Layer 11 of a small transformer language model trained on English Wikipedia (15 layers, counted from 0, width 128).
A neuron's activation on a vector x is SiLU(gate . x) times (in . x), where the dot is the dot product.

Input weights of the MLP neurons that the questions are about. A number n stands for n times 0.0053.
n20 gate: -5 -23 9 -28 55 37 -6 -31 -26 59 13 7 54 -28 -16 -31 -19 14 -11 -2 -34 -14 -6 -11 9 23 -31 11 19 -20 -10 -5 34 -29 13 17 15 29 -52 36 -39 -5 -49 38 -34 21 5 12 3 -8 57 8 -14 -36 6 16 9 -27 41 9 19 5 3 26 42 22 -37 48 -15 -16 18 -19 -35 24 1 -30 21 -7 56 -47 36 -52 18 -8 -8 13 48 42 22 33 -21 13 20 -23 -47 14 -13 52 -12 -9 -46 22 -5 31 15 33 -28 10 -12 -32 47 -35 -27 -16 54 33 -27 39 -38 28 -31 -50 23 7 -2 -34 21 79
n73 gate: 21 -95 2 22 8 25 18 -10 -42 60 8 12 15 20 -9 -19 -28 5 11 24 10 57 -47 2 -17 -36 -33 6 7 17 23 -34 5 -22 30 -44 36 -35 -1 -4 -21 26 -17 4 14 25 31 -11 -15 -35 -33 -6 -18 -18 -13 -24 -9 9 -58 13 -81 -22 41 9 11 -10 15 -12 -6 -36 24 9 4 46 1 -1 19 -40 -7 -10 4 30 -61 -35 -8 6 -8 -15 38 -9 28 -24 11 54 8 -11 -7 -54 6 3 -27 13 -13 -41 25 24 2 -24 -15 60 -28 -9 11 -7 21 0 24 21 -42 -7 -27 16 -21 6 19 2 -28 3
n89 gate: 11 54 -14 -12 58 -20 19 -8 -3 34 -56 -45 5 -24 -46 10 -20 36 20 30 25 -41 -34 5 17 25 58 -20 -34 14 -16 -10 24 15 -24 -20 -8 -3 5 21 2 3 37 43 -27 -29 9 2 3 18 -1 -28 -34 10 -24 16 -45 -6 27 6 32 21 -58 46 26 30 -16 -33 75 56 17 1 0 -1 41 55 40 -5 -49 -2 -14 3 36 -40 -13 21 14 -50 -24 39 16 23 0 11 9 -14 -3 -30 15 -32 29 14 5 5 12 -5 -14 25 -31 -25 16 -38 3 46 -6 25 20 17 7 -22 29 44 63 14 -13 20 -4 4
n92 gate: 8 -1 34 48 13 -2 55 31 -15 -30 -13 -17 44 36 30 -11 40 21 -1 -4 4 -51 -20 -9 -59 -4 17 37 -7 26 26 12 -34 47 6 17 -17 41 43 -31 -47 15 31 -9 -34 23 21 -44 16 -40 -48 12 8 20 34 2 29 3 1 -13 53 -16 -9 -5 12 14 15 -7 -9 41 -13 16 -21 20 40 22 6 -14 29 -55 4 -9 -37 25 -60 -13 63 -24 -16 49 -2 -42 2 2 4 5 -5 9 -26 69 8 -12 -43 -1 -33 5 49 -17 -54 7 27 19 -32 -54 -26 30 48 32 3 -11 -3 27 19 20 -4 11 7 -25
n124 gate: 28 30 9 -30 -2 -11 -39 47 -26 8 -29 -29 4 -24 -25 -28 3 -20 20 -28 -4 -8 5 -15 44 5 -9 22 -44 28 -14 -7 6 26 -21 -3 1 -26 16 -5 -5 -12 8 35 -17 -2 17 15 -7 0 31 85 13 -12 6 -17 22 37 26 -25 -43 23 -24 -12 62 -29 33 -26 27 -3 -17 44 25 -9 29 -10 59 -6 -22 -13 -3 40 -14 -29 -59 32 16 -13 -12 15 -6 27 4 -18 31 -16 -27 -13 -19 -5 7 21 -43 2 15 2 -66 23 -34 -48 5 -25 -4 -6 32 -27 -5 30 -26 13 45 30 -27 -1 -8 -2 -19 -25
n174 gate: -1 -24 0 -1 -7 34 16 -11 21 38 -31 -2 -18 -40 45 -29 -26 12 26 24 39 -5 24 -33 12 -48 67 30 -17 -7 -3 16 9 -10 -51 -24 -31 18 -40 -1 -14 -16 -2 27 -17 -5 19 -2 -18 -1 11 14 20 7 -61 -3 -8 -5 -23 38 -1 16 -26 -14 -42 50 -5 -19 -25 -16 33 -10 19 9 30 -24 39 5 -38 35 -46 41 -24 13 7 58 -46 -8 17 27 -26 41 -31 -34 -63 -14 26 7 1 -70 11 26 -7 -31 16 -11 5 34 -3 -18 12 -2 -16 -9 6 44 -23 20 -19 -25 11 36 11 46 17 -13 -10 33
n202 gate: 56 11 -30 13 55 -22 28 4 9 2 -49 -3 -11 -21 -6 3 -2 9 5 -11 52 1 -34 -23 -12 41 27 -12 -11 1 24 18 -9 41 4 25 3 36 25 -33 25 -2 42 27 4 -40 5 11 10 34 17 -35 18 -14 -28 -31 37 17 -20 -15 31 41 15 20 -29 -3 -58 -12 27 11 -60 1 26 -9 -18 -32 4 -28 29 6 28 -24 -5 3 -44 3 -30 -13 1 47 -17 20 -13 -28 6 -77 -8 11 -31 -47 -21 -2 -10 -18 -6 -5 -8 -22 -15 28 -37 6 -32 -58 7 12 -25 -15 -8 -33 -9 45 -1 45 -4 32 8 13
n20 in: -25 -18 -26 17 -39 -8 -33 11 46 51 -68 37 12 -36 17 -44 6 -9 -15 -9 12 66 11 -32 2 -6 13 32 -27 -7 -62 -10 30 22 -29 5 -6 -27 -18 12 -17 30 -73 22 -29 -15 20 -7 14 -19 15 50 -38 32 -32 45 -31 -35 46 -2 -2 22 12 41 24 -65 13 -63 17 -6 -2 40 -19 -23 -2 -8 14 -11 9 21 -17 14 26 -8 -41 12 53 -3 -42 -18 2 6 -16 13 9 44 -26 -6 -34 8 -42 27 24 27 -36 1 19 -26 30 -4 -2 0 -7 27 14 -18 -18 9 10 14 -24 6 11 20 -13 -30 -11 -21
n73 in: -43 23 -23 -5 -18 33 7 -39 3 27 7 34 -8 7 8 -27 1 18 23 20 -41 46 -22 -13 -57 -13 -20 23 -25 26 -5 5 -7 -58 -1 3 17 -8 10 28 -8 -30 -23 7 -41 35 -13 17 -28 26 -33 50 16 6 4 -12 -12 -21 2 -38 -25 -25 -52 7 0 -41 17 -54 7 9 35 33 7 -7 11 31 -25 9 -54 -17 -16 -13 -15 -15 -1 -26 23 -18 7 15 26 4 24 -51 -1 -33 -60 14 13 17 -14 5 -32 27 -20 -46 -9 -40 45 13 19 40 -13 -6 -49 18 13 44 -28 -24 -30 24 5 -34 -28 -18 -14 12
n89 in: -47 5 14 -14 10 -16 -14 -5 22 65 -2 25 28 -39 -22 -43 12 -6 14 22 -19 27 -26 -24 -12 18 12 -48 -12 30 5 4 6 -21 17 -2 -33 20 -8 24 -9 29 -34 46 -10 16 -9 24 -33 15 -21 15 -7 16 -21 -16 -32 -1 10 19 -11 -17 34 40 -53 -4 -12 11 16 23 25 76 23 32 22 30 -41 9 -30 -9 18 43 27 -4 -35 37 0 -29 -7 21 -47 27 52 -2 -21 36 8 -1 -52 -25 -30 -4 11 -17 17 -4 -9 0 16 -6 5 -42 22 -24 25 40 -15 25 -3 -22 51 5 40 -5 -43 13 -21 32
n92 in: -15 11 -48 -21 -6 52 42 11 -38 28 5 -45 11 -29 6 35 2 -5 -22 7 25 43 18 32 44 -26 -4 15 -29 -8 0 -7 45 14 39 17 18 -6 8 7 -39 29 -40 17 -23 -8 3 58 28 -24 10 1 -7 0 -53 11 41 -17 47 21 7 4 -50 -36 -26 -27 22 -14 6 -10 22 3 -7 10 -55 -31 -6 36 -19 33 35 -46 7 3 35 23 45 25 -54 -44 18 -19 -10 -8 25 5 0 3 30 32 -18 -75 -28 -35 25 -27 -31 14 -6 17 -16 30 -24 42 27 -13 15 9 23 33 14 -16 -68 0 11 -13 -6 -27
n124 in: -22 36 14 -17 -26 -16 26 3 -44 -2 -15 -30 35 2 -9 -22 -10 -30 -26 -4 -6 -6 -52 47 -30 19 -12 -31 -37 6 -7 -41 2 14 -7 15 20 -41 40 36 -40 -3 -7 -14 13 -22 23 12 29 -14 41 -8 44 5 -40 29 -8 10 29 5 -13 9 -44 2 -21 14 -2 -36 -9 35 31 23 -3 -20 33 -34 -35 7 42 -8 -75 7 7 31 61 -43 -45 9 18 39 -3 39 5 -12 -37 -5 -17 32 -4 1 -34 -23 -4 -39 -4 -6 3 8 -5 29 -40 39 -3 -25 -12 1 -11 -51 7 -28 -8 -5 3 37 14 -11 27 1
n174 in: -6 -56 -34 59 28 -20 14 -17 -16 9 15 -7 -18 66 8 17 -33 -40 -26 36 33 8 -9 -6 6 -29 -19 14 7 10 16 9 1 6 -5 -9 -1 26 33 -7 -33 -7 -14 4 42 -11 63 34 66 22 10 -40 -1 14 -4 -30 24 -5 -36 28 46 11 -10 -44 9 18 -18 -1 -5 -7 -1 -37 -1 15 28 30 -54 12 8 18 -22 -67 6 42 8 19 -10 16 8 45 1 -30 -30 13 6 -14 11 -6 -5 4 8 -20 -21 -43 -36 29 29 28 -13 -12 -2 -23 14 35 17 10 -6 -36 8 48 2 -1 -5 -8 27 -1 -4 19
n202 in: 12 -17 -12 23 -26 11 12 -18 -8 14 8 -26 -29 63 3 -19 -5 4 55 55 -14 -22 -12 32 -19 -12 -3 -35 1 -7 17 -11 22 -14 -69 -7 -3 -8 2 -37 24 51 -11 -5 8 -19 62 -25 -2 51 -37 15 0 -38 -8 -36 -15 22 -60 8 13 -24 6 18 -20 8 -16 -33 18 13 -30 -17 -8 12 -2 0 -2 -2 -25 -16 15 -58 8 -22 46 12 1 -10 2 -9 -20 26 19 -50 6 -28 27 -4 -23 -19 -10 -24 40 -28 -2 -2 -57 -22 -25 -25 -10 -46 12 -14 -54 -43 6 19 48 -32 -8 34 16 19 -27 8 7 -25

Each question shows a token from some text and the vector x that enters the MLP there. A number n stands for n times 0.047.

"i": -17 -13 -1 15 -4 19 -18 35 -29 -19 -34 3 -34 -3 -28 9 -10 -21 -11 19 -11 0 2 -2 -24 3 3 0 -14 -3 -13 17 14 14 -17 -5 -18 9 -11 -22 -8 8 -4 8 5 28 11 22 12 -15 -22 8 11 11 33 -1 -23 -7 -1 4 -1 2 -23 -26 -4 60 16 -7 -8 -29 9 -46 15 -4 12 8 22 21 9 -26 14 -10 12 39 8 -10 -2 0 22 22 6 -41 65 10 -20 -6 25 3 23 -7 -34 1 4 -10 -1 -1 13 2 3 -14 -33 -6 -29 38 25 -16 -7 -4 14 7 -29 4 0 -2 -6 -19 15 15
The most active neuron and its activation: n174, at about 1.7

"2": -9 27 -36 -30 0 22 -15 -12 -11 -26 -38 -27 14 4 18 18 1 -30 53 3 19 20 21 7 -11 13 36 -7 21 -5 -17 20 5 2 -8 -19 -7 18 21 -14 33 12 4 -7 24 10 -22 -13 -9 -16 20 -14 0 6 23 3 13 -5 13 10 -15 10 11 30 -53 24 -40 -4 -4 -3 3 -12 -7 -42 18 -4 7 36 30 -9 -18 -2 -14 9 -14 4 19 1 9 -9 -19 -7 -23 -3 -4 12 -10 2 41 3 35 11 -9 -2 2 19 46 -16 -16 -17 -16 -15 11 -15 30 -16 33 4 15 7 21 -13 0 -33 9 -8 7 7
The most active neuron and its activation: n73, at about 0.43

" f": -8 46 -10 -19 -15 -21 1 -12 14 13 0 -6 -23 10 7 2 0 -6 3 -19 20 -4 11 13 -6 29 0 -11 -16 45 8 -8 1 13 2 -5 -37 5 18 -18 10 25 -9 14 46 40 -12 -3 15 -14 29 7 31 11 2 10 -11 -27 -6 -41 -19 -9 6 -28 -31 5 -3 -7 0 -44 11 -30 15 -34 -16 15 -37 13 17 -5 -5 -9 -1 2 -23 5 -18 -3 7 7 -2 -24 -10 -17 -6 -9 6 -4 7 10 -7 -13 45 -37 7 32 1 -25 16 14 -1 -2 11 -8 6 3 13 0 7 8 7 12 -21 -17 8 10 -11 6
The neuron with the highest activation: n20

"ion": -32 -26 20 7 5 14 -6 17 6 -14 -2 15 0 23 7 0 12 -38 12 31 8 25 -2 1 17 -9 12 6 -28 30 10 -46 13 -23 -10 -7 49 11 -31 15 6 20 -14 -5 -40 -2 15 -13 -13 9 -30 -2 1 -16 20 3 20 -6 -2 0 -22 1 -6 21 29 -13 3 -6 6 -3 1 -11 -10 -31 -9 -13 1 8 10 -8 10 -5 -30 -42 -12 -18 22 -51 2 20 26 -41 2 30 0 8 -23 17 41 10 -3 4 21 -6 -11 6 8 2 15 0 -19 2 0 12 -1 -7 -1 13 2 29 19 -15 -3 6 -15 21 18 38
Which two neurons fire most, strongest first? n73, n20

"it": -16 -10 -14 -11 -3 8 -9 -8 -4 14 3 -8 20 43 13 -8 -9 -4 6 -3 16 -6 13 6 0 5 -7 -17 18 18 18 -10 -6 8 22 7 61 39 -16 -1 1 -7 12 -28 -19 2 -14 1 8 -9 -44 21 -20 -24 27 12 -24 -2 4 -23 -10 -6 -13 20 -8 8 3 16 12 -17 15 -6 -5 -17 21 19 3 -6 -31 14 -9 2 47 6 9 -6 18 -17 35 -26 29 -16 -7 26 -10 -2 -5 17 12 -3 -42 -30 7 -17 0 13 1 15 1 -27 15 -12 40 -20 -25 6 -43 26 23 -9 -19 9 -39 -19 -16 -3 -29 -19
Which two neurons fire most, strongest first? n73, n124

"es": 6 73 -28 8 -29 17 -20 -25 -7 -33 -4 6 -9 14 7 17 -16 28 -7 5 13 -11 -28 7 0 18 -15 10 19 -8 8 -5 -6 -2 -10 -8 8 6 -8 -3 -43 9 -3 -2 -19 -8 -24 3 -18 25 -8 0 33 -5 -21 4 -4 -14 -25 13 23 -12 -13 -43 -42 -7 -22 -10 -3 -21 1 20 36 -19 26 -15 -4 42 28 -4 -13 14 12 -15 -4 -44 -21 1 47 -9 -9 -18 -17 -13 -5 21 18 10 17 0 5 1 12 7 48 18 16 17 -35 -1 -13 8 15 -20 -22 13 -24 -9 19 -18 17 15 -28 -26 16 7 8 -25
The three highest activations, in order: n20, n89, n202

" C": 14 -11 0 -9 2 13 -11 -6 8 0 5 -1 -6 -14 1 -8 3 10 -12 24 1 15 16 1 -11 -6 11 -3 -37 24 15 -11 11 6 8 19 -42 1 -7 15 -5 9 -9 3 14 12 -13 24 -6 -26 9 -14 9 -30 10 -23 7 -17 5 -32 -12 -4 17 7 -14 12 -13 -7 -3 -5 -2 8 -2 -83 -15 4 -47 4 -28 -6 9 8 -2 14 -24 -13 -6 -5 -13 -1 1 12 -29 -8 14 7 15 3 21 -3 17 15 13 -10 11 16 25 -18 -5 -12 3 -11 15 4 -3 6 -38 14 -9 8 -5 4 -4 -7 2 3 22 3
The neuron with the highest activation: n124

"he": -2 -8 3 -12 -18 8 40 -23 6 -12 -36 6 4 -24 -25 11 18 5 -21 -13 23 46 16 14 -2 -11 -19 -3 1 10 7 11 25 -4 -13 -12 -2 -1 -11 45 13 -20 -37 -7 14 41 13 -12 31 6 -10 22 21 -38 -1 26 -30 12 17 -22 26 -4 -14 -4 1 -17 -81 -23 -41 13 10 21 0 -10 0 -16 7 14 18 -12 1 9 -12 28 13 0 -6 39 21 7 -7 -19 1 -28 5 -7 -14 4 -5 30 6 6 -11 -24 27 0 26 11 -2 -11 4 -23 -21 -17 8 23 5 13 22 13 35 25 -8 -3 -24 5 12 -11
Which two neurons fire most, strongest first? n20, n92

",": 6 14 -7 -8 5 14 30 11 0 -12 -17 3 -18 16 7 3 3 -29 52 23 35 15 26 17 -26 -5 -4 25 61 14 -3 20 15 -18 -27 3 8 18 24 7 15 2 -17 -6 2 -16 -15 -19 -1 -28 16 -13 -9 14 -26 5 11 -6 -3 17 -23 -2 7 21 -6 5 -39 1 6 -19 3 11 -2 -31 10 -9 -12 15 17 -9 -15 -12 -3 37 9 -14 8 -3 -13 -2 16 -44 -5 -33 -8 5 9 -25 29 -8 3 39 9 12 -8 25 15 -9 -30 -10 0 -32 11 -10 8 2 7 11 -2 4 -6 1 -5 -33 -7 0 22 -6
The three highest activations, in order: n174, n89, n124

"6": 2 43 -47 -31 -1 -7 4 -20 1 -14 -14 -36 8 -2 -6 18 -21 -63 26 11 15 -6 34 5 14 9 3 -9 7 35 -5 -13 1 2 15 -1 42 26 6 -4 4 1 4 -14 -6 16 -14 -5 -6 -24 2 -5 -6 18 28 4 6 -14 13 2 -18 15 8 5 -35 17 -8 -9 -15 -14 7 0 -2 -37 12 4 23 28 7 32 -21 2 -14 3 11 15 9 3 6 19 -13 -24 4 1 -18 11 -2 -7 18 -19 8 -3 -4 10 -3 18 46 10 23 -1 13 0 14 8 9 3 0 9 26 5 16 16 -19 -34 10 2 25 -8
The most active neuron and its activation: n202, at about 0.74

"ou": -34 -8 -12 -12 18 -10 22 5 -6 -10 0 -13 -25 28 -22 15 -8 4 3 14 37 -6 -1 7 39 3 10 -19 22 15 1 22 -12 -13 27 6 -15 25 -6 13 26 -21 4 1 -7 -50 13 2 26 -19 -22 42 -5 7 14 -4 16 -22 -20 2 -9 2 -37 -39 -34 9 -25 -6 -16 -29 -2 15 -20 -6 -6 21 -22 26 9 9 14 -21 17 -19 17 9 -8 -24 -19 7 -14 -31 12 23 -19 28 43 -8 -1 12 4 -10 23 -24 2 9 6 0 5 -3 -8 -23 -31 -5 29 34 23 -11 9 10 28 -26 -17 0 6 4 7 -26
The neuron with the highest activation: n73

" for": -3 1 -14 7 18 19 4 -16 18 -11 -24 -3 8 0 -19 -26 3 -44 11 37 22 -6 12 -20 -1 17 -4 2 35 16 26 -3 22 32 39 -2 -34 12 -4 -20 34 20 -14 -18 7 24 6 3 8 14 5 -1 13 26 -24 17 0 -20 0 -1 13 -7 3 24 12 27 -18 -29 2 -21 -4 1 0 -48 1 -22 -16 0 14 -13 -5 6 13 -40 9 8 30 -6 5 12 13 -44 2 -5 5 -10 -9 21 1 5 -4 6 21 -2 19 7 17 -23 -36 -7 12 -12 3 -3 -1 18 -26 -20 -2 18 -3 14 -8 -6 2 7 -5 10
Which two neurons fire most, strongest first? n20, n202

"op": 4 -3 -10 -1 -5 -14 9 20 -6 -9 -4 -28 -30 21 3 -20 10 28 28 0 33 -18 -2 4 33 -36 9 24 -6 13 -12 33 2 -6 7 -12 10 5 7 65 -3 -8 7 0 -8 9 -9 10 -18 14 8 -35 7 31 -16 0 12 20 17 11 4 -8 -27 9 2 -14 -16 41 2 -13 -31 12 27 5 20 10 16 9 5 17 -43 19 13 23 -6 6 -29 58 5 -3 7 -3 -6 12 1 2 2 29 33 9 4 -21 7 -24 -2 28 15 0 8 17 -2 13 20 -14 15 -13 -60 -18 16 -28 -19 3 -44 14 -45 13 17 12
The neuron with the highest activation: n174

"oc": 7 -2 -33 0 -10 -8 -39 11 4 -15 6 8 -24 -7 -11 39 1 -20 5 -13 12 18 23 -6 12 -4 -52 -3 -46 -4 -4 -3 13 -4 21 6 -9 12 -10 18 8 16 -8 -17 -39 -10 -6 28 -16 15 -22 -51 23 -8 -9 -4 31 -20 -17 -13 -5 -18 9 -13 -12 -7 -12 31 -10 9 -16 8 20 -23 16 -31 -14 -8 -23 -10 6 -5 17 -30 -15 -35 -27 7 -22 9 2 1 -18 -6 8 14 -5 15 24 -24 -3 -4 -16 -43 0 23 13 26 -28 -6 -28 -18 9 -4 -11 -5 -60 10 -16 -5 12 15 20 -8 4 -1 -14 16
The neuron with the highest activation: n20

"w": -6 21 -26 -16 -21 -6 -12 2 4 -38 20 -11 8 7 -18 -11 -27 -33 34 -14 -2 27 3 18 4 36 9 6 -23 10 6 26 -8 -7 4 -1 14 -17 -14 9 -19 -4 27 -15 -30 -22 0 3 -21 40 -10 19 2 -26 31 22 -4 -58 -3 2 17 -12 -17 23 16 12 -2 3 -32 -24 -17 14 4 -23 -36 -10 -3 -14 -1 17 55 20 0 7 -5 29 -13 -8 5 -2 -8 -44 1 1 -3 -15 -4 -29 31 33 29 11 12 -17 -18 -14 7 -20 7 1 7 -2 27 32 8 -7 13 19 8 25 -27 13 -17 6 -10 -9 13 6
The three highest activations, in order: n89, n174, n202